Layer 7 of a small transformer language model trained on English Wikipedia (13 layers, counted from 0, width 128).
A neuron adds its activation times its output weights to the MLP's output. To switch it off is to set its activation to zero at one token and run the rest of the model.

Output weights of the MLP neurons that the questions are about. A number n stands for (n - 500) times 0.00057.
n5: 592 409 333 443 661 724 622 625 478 587 244 480 461 480 577 519 529 760 379 548 673 492 649 532 368 217 442 574 520 677 700 401 365 528 500 515 751 496 614 428 512 398 584 392 324 600 434 386 398 611 450 401 562 400 452 447 558 455 599 382 520 664 335 544 565 504 487 522 577 384 356 172 319 484 520 303 238 454 413 451 542 545 368 337 670 606 251 650 511 600 386 734 640 351 580 388 293 531 572 600 448 626 951 637 600 564 484 461 416 591 755 331 664 435 322 325 630 406 537 363 504 831 391 488 390 473 699 444
n67: 587 488 557 457 490 373 545 298 592 562 468 521 483 639 527 398 482 459 632 506 363 620 711 601 605 334 333 388 426 559 532 463 456 724 582 287 496 620 467 725 386 395 170 475 503 565 364 573 482 580 767 360 446 535 740 516 484 689 333 673 387 668 635 308 734 616 578 549 618 533 751 448 404 448 428 468 542 627 424 428 356 599 369 556 368 285 361 449 713 587 353 523 586 271 494 623 560 387 503 424 375 545 547 421 489 460 657 479 451 471 595 596 477 511 569 408 400 445 455 297 410 514 490 500 669 426 629 437
n80: 433 358 418 800 518 325 514 407 454 399 421 603 529 373 553 489 421 616 350 524 474 662 500 379 465 517 481 486 441 449 260 402 607 391 466 493 570 384 479 542 591 377 614 595 391 334 364 538 564 623 370 479 315 448 642 521 550 638 678 562 471 462 806 562 429 279 602 612 486 473 660 423 365 630 666 685 515 386 686 292 682 674 554 396 336 712 612 584 594 744 442 458 379 737 465 493 630 478 483 405 690 288 523 439 346 497 740 449 441 697 436 604 433 649 518 654 366 223 287 496 409 504 469 588 345 518 573 391
n90: 642 392 376 548 350 528 776 418 491 216 779 374 658 393 604 602 479 413 489 407 337 447 295 534 430 740 349 635 544 377 597 474 625 457 618 516 353 534 484 474 399 334 422 475 448 406 464 577 448 483 659 497 427 510 389 595 372 469 561 411 517 479 537 544 445 588 432 503 503 717 585 382 510 807 552 740 664 314 490 441 585 455 415 401 582 481 500 606 645 588 593 151 606 449 444 520 471 474 451 676 446 483 458 533 395 558 517 467 626 409 601 589 490 352 443 556 614 742 416 417 509 395 583 526 497 406 537 429
n165: 504 565 637 343 470 280 579 345 701 360 599 396 762 524 489 288 587 231 709 602 380 274 597 622 482 364 584 243 721 504 371 441 507 625 439 464 426 483 558 427 443 577 431 408 485 418 406 595 579 743 641 394 717 527 302 605 465 390 456 569 451 457 412 661 496 400 496 454 526 285 554 454 308 557 472 433 360 408 317 619 581 770 531 416 600 569 578 596 612 459 411 565 398 403 467 588 421 346 566 708 275 353 432 602 612 485 583 708 620 397 682 363 412 719 470 519 629 176 670 515 754 615 337 603 583 493 500 450
n209: 596 614 514 688 390 431 654 613 478 562 314 364 608 397 467 365 607 418 493 593 668 483 461 486 575 416 442 412 696 545 333 586 830 514 565 345 528 516 394 497 655 456 566 384 463 449 456 418 721 249 405 427 518 311 535 559 478 539 420 485 520 439 602 490 624 710 562 545 396 651 648 577 566 695 589 418 310 500 421 392 504 592 670 497 379 431 525 456 798 544 419 382 622 265 352 441 672 602 494 373 472 548 475 685 563 217 479 445 353 435 355 634 460 366 555 666 445 388 529 548 417 483 559 580 281 393 403 590
n236: 542 559 557 423 615 496 253 239 489 567 615 360 655 569 275 512 594 476 666 401 304 469 712 472 448 507 492 604 112 520 394 432 346 551 653 421 641 619 466 444 528 536 293 558 473 493 461 617 789 646 525 511 426 488 508 612 529 464 545 370 559 313 624 349 350 661 540 574 388 364 777 369 335 426 467 447 532 479 496 311 395 432 672 319 581 583 820 371 525 630 437 286 583 492 510 404 530 621 633 413 314 285 409 629 918 602 565 484 760 750 512 373 473 742 610 632 312 356 452 496 376 397 346 469 716 511 544 460
n245: 276 459 526 422 346 269 816 312 487 612 688 577 486 496 528 599 714 565 271 507 397 572 563 511 486 609 473 433 621 612 440 531 489 522 733 479 456 388 389 583 605 520 610 519 559 503 457 690 470 421 733 622 485 210 569 792 464 444 507 577 579 425 513 413 429 504 613 432 560 481 643 500 521 306 728 331 618 598 355 372 350 490 637 524 458 369 515 458 364 398 342 528 383 364 627 507 787 425 325 409 536 625 689 331 420 365 657 532 625 485 320 469 392 723 644 479 532 414 456 407 547 475 204 542 583 373 507 460
n329: 379 437 462 409 385 345 507 602 476 496 692 406 598 237 504 522 511 754 352 476 579 456 455 489 454 406 705 561 564 518 337 383 500 360 493 436 658 507 518 560 644 629 500 550 660 404 576 472 725 504 430 482 324 365 544 556 466 519 614 559 566 397 719 478 407 384 785 538 363 523 516 750 546 430 332 672 579 554 640 224 645 249 263 648 680 602 470 547 558 464 323 433 426 628 484 586 737 540 429 674 241 511 685 434 489 602 386 397 406 131 374 349 464 409 452 674 379 631 431 452 671 340 475 439 761 450 441 593
n332: 516 324 492 504 476 453 681 636 777 560 496 324 377 558 672 623 542 609 406 552 488 460 553 533 515 587 576 567 545 428 533 500 283 500 592 616 451 393 225 403 233 430 385 648 633 583 416 639 738 516 462 407 513 553 585 419 456 421 586 293 608 329 167 447 209 687 640 451 618 449 527 524 496 404 82 441 776 580 472 504 624 686 495 430 417 554 712 764 719 559 461 504 350 401 415 259 513 544 371 678 853 568 247 592 749 477 433 520 352 420 307 577 582 434 355 659 576 680 635 348 421 683 438 484 448 425 353 399
n345: 520 510 341 440 318 583 591 339 432 467 400 487 283 633 311 557 534 570 676 542 525 760 263 487 532 590 478 846 234 376 294 476 285 521 504 396 627 356 504 560 417 343 639 483 436 640 398 488 255 708 500 444 772 572 575 524 508 453 492 562 463 590 408 446 518 653 551 523 480 439 724 496 448 512 534 470 504 491 629 755 619 556 567 536 463 512 658 746 454 532 619 437 119 331 529 513 609 685 436 714 245 426 426 434 349 492 371 603 563 977 610 409 568 278 637 525 612 533 368 385 203 441 132 375 661 742 446 358
n360: 490 643 451 235 579 866 651 300 451 635 609 607 220 458 320 702 581 594 643 308 589 466 596 653 432 541 496 410 338 527 490 611 490 547 506 724 673 407 500 603 317 578 507 486 369 667 610 468 483 608 471 340 609 414 490 522 485 413 549 561 470 423 491 524 338 532 583 386 480 419 455 592 400 443 623 276 548 454 558 658 583 519 566 565 526 471 469 511 435 405 626 500 545 431 568 319 312 383 620 393 452 768 447 453 449 571 406 631 301 500 351 481 444 628 564 430 513 681 639 510 503 575 333 385 483 286 462 483
n390: 701 648 138 530 455 462 354 398 317 482 638 409 634 312 275 430 793 432 364 477 573 436 256 460 514 392 383 482 292 554 378 569 504 432 510 586 445 559 287 476 754 441 366 609 375 333 373 644 345 597 545 614 474 529 561 388 644 452 600 481 507 582 713 536 453 560 520 517 374 541 642 558 630 607 493 608 321 234 633 314 687 473 623 706 412 397 493 560 546 730 412 336 490 511 607 337 609 380 409 541 593 543 624 415 431 637 659 493 536 489 458 510 407 537 403 507 579 376 473 518 593 576 609 694 454 615 619 597
n427: 534 406 601 461 645 310 298 526 442 408 447 294 413 428 319 525 526 522 547 644 326 481 503 538 422 655 653 307 458 579 631 576 295 617 256 518 506 520 512 630 367 503 677 543 580 683 341 391 585 475 540 570 605 449 757 666 448 428 433 436 469 638 418 554 407 470 383 527 698 629 451 423 479 535 477 648 526 404 652 474 551 536 493 603 463 545 474 620 497 482 581 485 618 374 508 564 262 544 451 527 646 475 527 550 535 267 477 620 757 483 481 295 482 510 503 578 494 475 462 541 459 401 497 383 626 334 379 455
n441: 477 568 707 390 638 488 531 363 839 378 447 536 395 646 401 230 484 524 575 683 628 527 540 512 346 522 492 345 440 571 573 640 446 575 537 451 488 550 368 406 409 250 352 430 508 655 589 451 398 642 454 443 398 556 401 324 496 824 637 471 312 720 577 659 349 715 527 360 650 636 357 380 391 610 708 161 428 496 279 607 567 455 437 360 442 564 748 604 554 477 378 632 387 424 452 376 616 617 777 272 286 457 413 484 532 311 227 743 484 545 531 586 481 431 606 705 626 332 430 500 679 690 515 389 531 450 496 401
n467: 408 483 508 476 685 584 504 543 371 709 575 721 474 579 415 534 512 371 605 620 550 485 578 301 471 586 548 403 531 363 421 493 381 352 286 577 625 674 423 566 531 388 593 480 485 425 699 219 319 561 597 437 488 523 489 406 517 422 287 557 394 330 680 535 371 576 252 593 329 516 663 500 634 572 614 298 799 500 431 488 468 723 728 577 504 380 500 786 398 641 654 460 398 465 343 627 359 477 486 564 351 712 337 534 496 591 303 606 353 301 563 362 389 700 645 335 435 266 433 602 652 458 703 615 644 244 396 630

Each question names a token from some text and the token that comes next. It shows the activations a of the neurons there, in the order above. A number n stands for (n - 500) times 0.0099.

Then comes g, the gradient of the next token's log-probability with respect to the MLP's output, scaled to length 1. A neuron's effect is roughly proportional to its activation times (output weights . g). A number n stands for (n - 500) times 0.00078.

" to", then " three"
a: 489 493 742 500 499 483 498 493 815 499 492 833 587 498 500 499
g: 692 581 445 624 528 383 575 708 634 418 361 507 665 779 537 252 375 545 444 592 394 446 623 570 401 509 601 470 408 498 375 316 542 421 579 431 526 464 596 424 399 436 432 707 546 557 393 381 293 395 481 386 633 384 602 418 337 433 491 662 187 267 402 440 547 333 577 555 458 493 636 565 530 673 695 555 473 425 436 671 535 497 434 483 610 331 269 729 495 582 603 566 399 654 542 528 548 419 578 379 413 654 532 552 347 359 589 507 403 447 495 420 448 410 646 471 507 405 515 512 427 669 669 499 545 726 491 641
Which neuron, switched off, raises the next token's probability most? n360

"ub", then "C"
a: 500 493 493 497 484 500 491 500 500 864 495 495 488 484 488 483
g: 569 609 420 521 599 561 622 423 706 502 550 648 555 456 428 466 531 461 790 775 416 588 589 417 469 434 482 639 494 557 413 479 318 455 475 388 516 412 242 381 318 501 356 523 418 429 550 501 420 545 503 472 663 878 483 443 440 621 373 370 254 530 484 437 660 446 463 514 474 560 447 413 561 518 486 610 476 582 586 552 498 492 610 746 774 374 577 397 621 496 402 688 467 444 364 365 610 205 422 606 698 346 483 575 598 377 624 346 380 425 379 596 446 411 315 516 500 641 527 539 476 662 580 442 462 446 444 393
Which neuron, switched off, lowers the next token's probability most? n332

"00", then " million"
a: 483 500 500 488 483 554 499 891 505 558 499 493 483 489 500 498
g: 416 588 567 505 546 662 557 526 501 585 502 727 402 627 411 417 686 394 569 420 515 546 464 482 450 649 404 640 546 762 585 525 482 603 444 488 384 396 502 434 280 481 439 831 145 504 682 511 516 391 373 566 606 445 382 398 586 541 477 379 665 600 567 426 444 499 509 426 446 611 624 488 184 462 608 388 343 729 507 395 480 451 708 499 455 566 579 459 376 478 603 563 492 428 569 567 514 589 663 199 471 502 568 617 514 473 502 344 399 330 547 607 604 426 383 618 447 439 439 304 751 459 465 529 440 287 450 483
Which neuron, switched off, lowers the next token's probability most? n245

"e,", then " Je"
a: 483 496 569 500 500 644 500 486 493 497 498 500 740 499 498 487
g: 327 585 649 509 543 610 341 670 580 560 443 428 485 564 547 443 633 488 631 448 351 437 637 659 565 387 433 332 508 556 556 631 675 455 564 505 645 480 401 441 496 521 260 373 529 430 667 417 648 612 642 302 481 530 380 540 414 174 450 637 472 502 296 355 404 365 499 559 349 372 524 244 364 511 632 527 735 344 477 515 674 516 586 390 473 304 405 408 601 560 617 478 537 594 392 475 499 403 543 687 682 516 190 465 647 493 387 609 461 546 529 438 715 609 505 537 557 538 454 605 538 396 486 759 531 547 469 406
Which neuron, switched off, raises the next token's probability most? n390

"om", then "."
a: 500 499 592 500 500 488 499 500 500 489 500 500 557 494 500 502
g: 808 545 450 657 417 548 451 524 514 419 375 372 595 400 422 440 425 442 369 540 378 312 278 441 544 474 525 403 445 758 510 680 405 504 496 255 283 531 551 606 476 454 607 638 374 660 447 350 529 517 489 650 201 448 498 446 647 500 615 481 505 459 582 498 449 507 474 462 629 308 639 623 714 547 593 383 548 547 614 381 501 489 530 599 378 601 692 512 333 607 800 408 295 409 500 538 516 423 343 420 576 416 547 503 578 365 469 644 539 657 453 492 610 581 291 586 475 396 380 567 508 584 489 549 315 627 696 633
Which neuron, switched off, lowers the next token's probability most? n80

"{", then "1"
a: 496 499 506 483 703 486 500 500 500 483 500 606 500 846 532 486
g: 536 667 379 469 447 510 506 518 720 440 631 580 683 603 649 388 494 539 622 283 412 426 392 676 624 504 390 394 495 595 430 463 334 481 670 416 477 297 541 528 420 518 636 421 273 220 411 364 430 495 406 439 710 618 409 617 240 560 388 541 291 593 318 453 587 348 336 377 653 455 633 358 482 416 585 335 453 462 490 755 603 380 636 678 519 537 490 587 632 378 499 601 402 495 479 482 762 447 429 591 530 526 652 538 482 477 465 682 650 425 460 517 441 805 560 450 455 526 371 546 543 536 451 463 602 494 505 512
Which neuron, switched off, lowers the next token's probability most? n165

" dis", then "pl"
a: 788 483 497 490 526 500 500 495 483 500 500 494 484 498 633 490
g: 634 465 593 503 590 411 605 748 478 583 537 508 522 627 327 654 315 458 315 453 493 398 504 341 279 581 541 426 490 531 488 531 374 352 698 594 434 432 571 483 429 406 621 404 439 707 651 584 528 512 467 451 817 532 349 524 485 561 564 432 366 312 508 473 469 644 392 593 418 559 508 655 467 486 634 546 531 576 386 572 454 422 722 555 585 271 554 639 602 486 329 599 405 496 711 576 481 384 461 324 416 320 571 592 453 534 503 733 391 703 580 419 411 563 268 561 501 311 251 577 608 464 595 426 618 383 470 298
Which neuron, switched off, lowers the next token's probability most? n441

"y", then "d"
a: 485 487 484 499 498 500 677 491 500 483 486 500 494 499 500 488
g: 279 505 447 511 543 399 352 343 418 326 841 432 684 456 404 411 454 568 625 248 431 620 660 416 488 578 355 578 433 443 382 428 502 650 640 538 280 644 463 410 523 442 378 447 679 424 469 446 395 587 553 396 377 597 555 446 446 662 513 540 268 459 207 315 541 518 370 441 536 626 488 606 676 653 703 485 552 568 449 501 527 460 576 356 414 598 618 381 552 639 541 283 539 543 449 488 476 566 576 436 707 436 453 506 716 519 689 571 416 457 563 652 481 511 378 648 421 653 573 518 476 582 695 406 555 398 357 622
Which neuron, switched off, lowers the next token's probability most? n236

" S", then "u"
a: 498 483 484 712 500 485 500 500 490 500 499 907 500 499 500 500
g: 690 418 369 408 600 560 344 596 502 598 567 524 590 441 510 512 456 384 562 563 409 593 458 434 539 362 345 542 441 669 457 491 605 453 656 571 705 428 659 567 500 627 690 520 339 411 308 534 650 689 251 668 388 643 562 321 468 361 420 565 667 449 737 741 543 308 690 590 536 586 473 535 417 318 487 376 330 361 534 425 458 534 293 374 497 605 524 597 625 339 507 532 533 366 354 421 459 522 432 429 588 734 273 565 461 543 383 584 539 585 458 608 528 538 395 447 401 493 670 322 448 498 476 720 557 427 309 458
Which neuron, switched off, raises the next token's probability most? n90

" e", then "qu"
a: 485 500 518 500 488 483 498 500 495 500 500 494 487 498 657 498
g: 621 542 459 591 508 563 650 532 473 657 539 226 538 590 594 444 624 518 396 482 572 634 410 243 614 395 567 632 461 560 510 589 518 486 613 579 767 538 407 427 415 482 278 448 433 603 765 293 603 370 566 362 561 486 567 428 599 488 558 686 382 557 616 272 333 492 462 493 393 644 375 247 493 482 549 586 411 504 520 390 523 209 688 429 572 496 652 563 453 410 438 416 524 499 621 318 431 521 617 545 501 403 392 564 603 570 364 442 557 734 463 766 530 506 311 553 291 550 371 516 518 613 565 454 361 307 465 547
Which neuron, switched off, lowers the next token's probability most? n441

" the", then " 193"
a: 499 483 488 500 744 513 500 499 554 499 499 499 724 488 539 497
g: 555 562 544 328 278 465 584 544 481 599 421 526 569 551 657 487 411 572 605 644 657 614 433 453 640 295 564 781 459 523 484 589 470 488 421 549 539 651 480 482 518 556 308 561 396 424 617 489 470 755 323 473 444 387 720 491 451 566 506 418 471 652 460 445 655 407 491 464 425 409 281 352 507 598 648 345 477 464 641 490 461 373 589 416 332 546 318 336 426 583 684 351 530 507 606 550 490 495 655 626 393 585 632 458 357 431 351 435 588 689 703 173 496 346 224 432 537 648 461 560 479 568 591 586 356 393 674 475
Which neuron, switched off, lowers the next token's probability most? n390

" 100", then "-"
a: 491 499 500 483 499 497 500 897 486 483 488 497 500 603 500 484
g: 507 409 693 467 528 765 714 689 545 370 527 550 539 603 352 619 401 447 482 522 537 610 478 425 659 566 529 414 657 484 483 452 506 565 542 380 253 359 687 637 424 408 382 264 373 397 668 480 562 549 698 462 440 505 790 563 309 593 596 598 362 427 707 483 551 587 515 365 458 601 481 389 535 507 482 656 513 542 613 541 458 588 404 447 531 461 572 292 789 403 640 522 557 548 353 412 447 406 571 513 622 538 379 293 594 394 396 670 531 372 366 418 486 353 630 339 398 502 345 602 430 354 504 305 425 378 580 559
Which neuron, switched off, raises the next token's probability most? n245

" and", then " cent"
a: 497 500 754 500 500 513 500 498 769 500 705 497 483 494 484 499
g: 490 389 651 294 368 692 597 567 357 481 479 740 507 389 610 595 516 245 201 407 502 641 419 336 580 460 471 510 775 345 448 563 580 392 519 452 669 679 535 465 402 733 662 584 331 396 579 551 484 537 449 516 446 382 666 479 630 541 420 585 534 471 554 451 280 501 516 427 511 570 661 448 419 370 408 462 537 499 590 515 616 421 537 590 649 474 705 517 424 247 528 513 441 482 464 380 592 602 354 487 369 412 677 394 430 645 394 467 603 474 449 763 638 460 568 557 338 441 527 525 389 312 334 521 668 532 423 646
Which two neurons, each switched off alone, lower its probability most, in order? n329, n345

"\n", then "==="
a: 484 658 483 499 497 499 496 490 495 498 483 540 487 592 500 830
g: 317 452 599 482 371 548 677 578 686 517 572 456 461 601 559 454 477 402 481 569 496 396 599 225 538 372 402 474 436 435 508 392 440 620 423 767 695 403 378 508 579 464 579 557 321 528 569 464 509 366 588 407 545 595 611 382 405 196 647 615 467 774 594 532 529 464 386 342 435 588 350 411 636 588 555 440 653 690 538 438 681 304 409 232 354 416 508 514 511 405 708 550 546 340 485 472 671 634 512 603 613 492 414 344 496 633 589 544 813 427 622 440 466 415 469 424 583 438 517 607 397 395 506 363 575 494 351 614
Which neuron, switched off, raises the next token's probability most? n67

"ially", then " by"
a: 485 500 513 500 500 659 500 500 892 498 776 500 502 500 500 531
g: 542 657 365 591 473 387 458 388 558 472 417 379 533 481 409 663 652 596 545 363 595 444 637 303 556 426 573 476 433 391 492 609 328 533 306 532 375 591 555 349 436 155 700 409 562 410 471 693 342 571 434 430 548 440 572 499 487 379 340 564 351 774 465 516 354 571 590 428 614 441 735 523 549 495 602 352 527 447 376 844 445 496 350 519 233 602 514 530 412 717 810 488 486 533 599 523 458 541 505 412 411 727 444 630 458 417 535 359 420 617 609 541 504 640 446 526 708 549 430 547 513 480 504 518 429 488 537 406
Which neuron, switched off, raises the next token's probability most? n329

"Y", then "3"
a: 649 500 500 497 500 495 500 495 500 494 490 499 497 519 498 493
g: 668 573 463 348 655 794 378 384 408 382 475 488 438 386 530 521 727 405 403 407 536 496 526 437 723 398 244 473 633 509 690 416 446 368 465 759 387 339 519 649 561 597 627 735 455 459 431 447 592 513 408 360 380 550 441 501 535 582 451 642 380 443 522 558 495 522 473 502 608 455 522 432 486 406 658 407 355 398 417 549 326 491 499 655 488 564 314 715 668 218 458 584 624 472 464 673 578 361 638 387 480 678 753 489 373 548 487 342 613 503 496 582 421 443 501 353 585 568 424 590 479 526 356 609 263 542 549 573
Which neuron, switched off, lowers the next token's probability most? n5

"ble", then " \""
a: 630 494 497 500 499 500 500 496 483 500 494 500 496 499 493 500
g: 488 389 644 381 433 549 292 393 291 455 355 412 454 625 371 636 425 623 482 514 370 313 513 602 539 333 773 377 524 750 568 314 461 580 495 482 548 597 390 601 604 522 550 713 538 487 538 413 334 583 536 285 501 521 300 357 501 510 699 499 715 648 484 673 633 368 552 681 433 573 599 533 385 611 432 404 618 437 618 350 604 588 575 425 718 593 415 528 376 452 518 579 563 483 430 531 367 394 455 525 486 607 675 605 555 382 335 334 288 561 437 477 383 543 488 539 466 447 455 396 763 726 412 579 431 558 406 464
Which neuron, switched off, lowers the next token's probability most? n5

"am", then "on"
a: 500 487 500 483 500 483 627 534 500 497 500 497 486 488 500 494
g: 576 400 443 308 437 589 380 503 667 509 334 304 600 452 577 749 488 647 459 348 391 435 435 276 459 351 480 591 442 678 540 554 466 536 557 561 488 715 661 835 562 497 400 542 618 431 412 495 428 465 554 601 351 536 493 428 654 465 425 584 384 431 467 457 457 344 854 564 433 453 662 433 499 360 414 685 424 343 561 439 579 351 496 588 550 396 607 362 545 421 673 323 461 491 462 574 560 588 528 487 600 581 318 568 458 646 316 445 521 584 704 205 517 652 514 439 563 574 647 495 672 363 358 384 477 474 527 525
Which neuron, switched off, lowers the next token's probability most? n236

" a", then " M"
a: 499 584 500 500 498 490 500 670 636 485 497 485 570 485 501 500
g: 405 421 559 572 417 466 506 582 387 433 408 447 437 440 570 555 639 644 542 780 488 319 554 603 696 357 631 397 439 484 455 584 436 583 489 496 579 597 441 446 451 372 639 445 661 529 602 333 364 553 771 547 589 388 149 551 399 301 540 512 475 593 530 400 444 635 609 594 264 580 459 486 410 476 614 311 581 326 495 543 510 600 516 392 582 531 349 458 422 469 427 531 628 571 439 290 700 378 366 614 669 526 211 503 674 644 394 427 520 588 617 457 552 550 690 466 419 560 527 647 756 383 402 577 457 463 430 318
Which neuron, switched off, lowers the next token's probability most? n245

"9", then " and"
a: 498 500 500 976 484 487 499 802 498 493 500 489 488 487 500 499
g: 402 314 305 574 375 201 425 496 487 331 420 479 470 758 448 435 580 514 409 460 621 342 472 398 378 582 867 497 283 504 561 540 650 535 434 523 488 449 601 477 593 292 353 479 565 470 355 696 358 596 503 540 613 455 755 603 660 498 598 356 501 415 434 640 376 715 453 567 603 529 360 330 645 713 604 469 376 556 484 445 556 724 558 468 474 547 533 606 556 442 566 419 414 592 346 469 306 626 469 411 742 376 476 573 401 511 334 610 624 421 669 513 414 492 443 522 469 498 564 549 486 596 629 379 569 506 476 435
Which neuron, switched off, raises the next token's probability most? n245

" of", then ","
a: 488 495 758 500 489 500 500 500 483 500 495 489 499 484 500 498
g: 550 387 344 590 548 505 349 557 424 412 479 428 539 642 369 515 540 517 378 549 479 440 460 480 386 462 558 455 501 573 561 450 476 614 354 507 125 572 373 495 494 507 635 638 384 529 432 479 410 292 539 345 244 344 677 777 624 604 503 510 231 515 282 595 545 417 666 632 571 404 453 598 469 408 575 578 639 436 390 443 681 672 526 768 574 551 560 539 518 511 586 434 429 664 402 537 369 336 373 304 464 468 398 470 444 659 430 769 674 573 440 440 528 634 430 596 521 359 551 502 573 422 494 713 620 501 692 547
Which neuron, switched off, lowers the next token's probability most? n80

"_", then "{"
a: 500 500 488 488 484 499 485 483 500 487 500 483 500 834 500 489
g: 448 607 417 378 325 302 530 463 458 498 629 749 513 670 410 320 451 358 562 512 445 476 343 620 337 584 624 382 695 433 358 516 597 418 467 414 793 338 566 664 667 556 431 525 680 587 581 412 278 444 349 619 651 621 547 469 275 559 501 349 515 610 424 551 576 562 303 448 598 571 459 617 486 533 195 435 517 500 538 628 493 463 404 500 634 462 550 375 663 562 471 486 462 472 430 287 440 386 393 639 599 472 717 557 506 463 621 678 520 567 579 536 326 593 504 615 438 659 545 451 420 582 236 317 542 493 536 522
Which neuron, switched off, lowers the next token's probability most? n427

"ro", then "x"
a: 497 500 532 499 494 534 561 500 500 483 500 487 560 499 490 500
g: 561 469 413 536 425 557 553 505 498 537 522 452 476 759 578 566 629 361 459 638 407 437 378 398 382 752 652 445 533 474 469 521 555 435 341 512 628 474 347 561 548 380 540 522 409 578 618 546 608 670 634 587 730 757 365 434 578 592 576 417 445 553 245 539 530 308 527 309 447 469 411 636 548 419 564 417 487 537 712 545 565 715 453 411 484 452 333 519 515 378 442 635 488 207 432 588 481 446 365 469 633 526 577 440 433 678 265 471 338 375 455 480 626 521 440 689 465 391 420 230 302 677 374 606 748 566 478 476
Which neuron, switched off, raises the next token's probability most? n236

"{", then "8"
a: 496 499 506 483 703 486 500 500 500 483 500 606 500 846 532 486
g: 469 442 354 457 523 408 529 400 442 559 599 349 471 462 452 552 534 266 379 452 602 424 401 566 618 601 280 419 494 622 460 683 496 555 450 361 540 638 383 521 181 631 536 623 732 480 508 442 603 467 562 690 407 312 507 443 409 328 345 737 646 488 528 500 588 447 329 501 595 470 287 402 595 644 812 490 460 548 623 483 438 585 403 507 362 610 625 538 478 384 407 594 494 358 663 506 680 495 683 527 535 463 618 436 427 610 503 502 535 297 304 308 625 503 443 388 606 730 458 659 638 467 633 554 345 560 388 534
Which neuron, switched off, lowers the next token's probability most? n427

"6", then " An"
a: 500 494 498 484 498 484 500 591 499 500 500 489 485 500 499 500
g: 412 460 486 518 538 722 282 491 690 369 435 519 387 536 522 527 580 435 646 321 471 537 773 492 545 360 526 451 663 652 593 507 448 609 600 406 568 466 387 596 622 590 563 560 357 508 753 371 542 546 587 509 428 458 336 512 595 468 386 525 602 477 469 493 322 488 613 520 453 397 339 225 497 477 483 389 676 460 513 252 546 504 715 429 773 365 489 326 513 430 449 554 500 558 397 309 698 337 510 638 582 171 381 406 528 531 352 583 484 415 451 560 596 659 610 609 445 552 579 419 613 465 385 643 689 574 452 341
Which neuron, switched off, lowers the next token's probability most? n245

"S", then " |"
a: 500 498 483 772 483 497 500 500 499 500 500 489 500 499 493 500
g: 506 530 464 577 495 376 457 406 384 451 414 298 630 587 512 404 538 543 360 438 705 391 616 421 529 516 725 460 514 731 601 321 508 541 597 463 410 555 270 642 566 401 632 470 551 281 430 593 501 516 386 553 426 444 533 508 462 377 467 623 427 649 418 498 323 549 423 532 710 290 589 468 622 494 461 615 601 326 447 452 496 431 565 311 346 580 538 693 670 564 581 332 498 315 574 539 407 786 462 468 493 466 689 564 309 445 439 440 555 599 693 445 190 578 436 608 720 584 488 572 352 595 628 505 542 684 302 427
Which neuron, switched off, lowers the next token's probability most? n90

"y", then "v"
a: 483 547 646 487 500 499 491 498 500 500 496 497 496 500 500 500
g: 570 304 530 253 423 598 709 522 643 685 513 422 612 425 579 511 583 605 456 416 540 599 586 493 557 417 457 539 461 395 688 425 464 650 373 560 492 527 553 422 418 438 453 468 629 685 590 403 869 617 557 570 308 543 310 402 604 375 483 418 402 505 478 567 468 487 657 333 414 659 431 579 377 558 460 587 515 687 463 546 440 543 384 506 443 616 524 554 383 387 696 635 528 419 422 542 251 508 547 261 275 682 435 434 490 380 378 389 597 525 296 751 597 589 562 506 395 512 475 431 399 650 327 532 364 474 717 378
Which neuron, switched off, raises the next token's probability most? n80

" in", then " or"
a: 662 491 499 494 510 538 500 517 615 495 494 493 488 649 484 485
g: 563 490 436 375 610 476 502 417 430 506 664 498 735 694 323 605 664 282 290 267 478 366 429 215 616 481 502 352 426 545 407 448 399 669 488 620 324 488 462 435 516 519 598 507 510 388 593 671 454 581 515 628 621 693 473 591 576 384 349 663 391 665 607 724 435 525 438 431 443 537 501 405 445 625 473 420 504 445 414 489 486 532 548 499 377 387 544 846 538 450 546 513 423 688 493 435 500 342 299 436 528 402 625 484 331 578 544 638 432 608 407 749 589 533 274 513 587 454 661 420 489 585 277 629 468 466 529 598
Which neuron, switched off, raises the next token's probability most? n329

"er", then "b"
a: 483 557 500 645 500 500 500 498 500 500 493 489 483 500 488 500
g: 156 651 632 411 475 693 467 396 677 625 637 604 517 480 552 423 610 456 544 629 419 425 658 718 560 587 335 541 725 392 481 506 471 469 747 630 626 335 578 404 465 543 263 260 560 695 496 325 519 453 488 434 331 419 567 549 508 457 366 536 431 632 696 404 493 778 578 420 350 479 332 625 607 788 526 519 411 567 260 603 406 503 401 546 607 338 322 545 557 550 470 520 406 532 448 560 357 510 514 489 525 513 539 579 531 383 480 522 457 475 424 432 558 566 518 264 527 428 440 646 479 377 454 416 573 548 397 396
Which neuron, switched off, raises the next token's probability most? n90

" the", then " in"
a: 497 485 483 500 527 493 499 500 768 500 483 500 536 564 500 498
g: 502 472 452 430 567 345 501 401 377 487 402 351 699 532 298 609 643 532 557 677 634 286 418 460 375 829 564 723 346 573 453 478 321 597 411 547 253 683 284 493 608 403 448 358 379 512 489 451 521 533 658 511 539 539 636 341 586 369 374 392 463 567 541 440 540 366 693 587 507 585 333 467 613 659 380 603 322 585 688 456 540 440 447 422 395 631 557 600 583 547 470 467 406 584 650 513 552 661 440 411 300 641 699 652 408 564 509 440 440 523 717 520 341 583 249 524 580 442 575 339 544 596 468 489 473 457 490 516
Which neuron, switched off, lowers the next token's probability most? n329

" North", then " American"
a: 500 492 500 484 555 499 485 500 500 500 500 500 484 802 500 500
g: 552 658 314 645 537 318 357 521 532 311 278 523 585 397 469 572 378 551 622 526 300 354 406 322 597 667 646 274 748 457 375 540 400 373 545 620 456 622 589 426 678 413 514 663 399 497 490 555 519 617 520 672 567 418 438 475 619 631 375 558 635 637 444 393 515 297 443 435 626 575 450 339 579 670 396 275 610 411 388 573 480 450 239 457 586 596 576 515 450 500 313 485 698 591 495 336 556 471 494 454 500 490 554 612 420 557 283 631 450 420 630 441 655 489 368 514 741 472 533 446 530 623 449 732 516 434 587 509
Which neuron, switched off, lowers the next token's probability most? n427

" ar", then "ist"
a: 677 483 500 495 500 500 500 540 500 500 499 493 500 610 499 500
g: 426 375 354 437 685 433 662 567 527 404 399 519 467 537 466 646 475 507 346 521 295 454 433 357 554 547 606 475 324 326 443 527 679 526 676 646 619 504 610 490 392 524 453 644 577 448 592 523 169 471 502 438 367 508 651 333 361 731 617 485 568 638 509 435 399 552 401 418 538 586 432 635 308 260 344 455 426 533 521 527 570 403 398 674 653 581 694 475 534 614 483 366 459 531 577 488 409 477 363 573 642 416 505 477 619 541 643 512 252 669 527 339 477 355 385 555 614 713 596 606 485 506 401 372 450 810 425 672
Which neuron, switched off, raises the next token's probability most? n427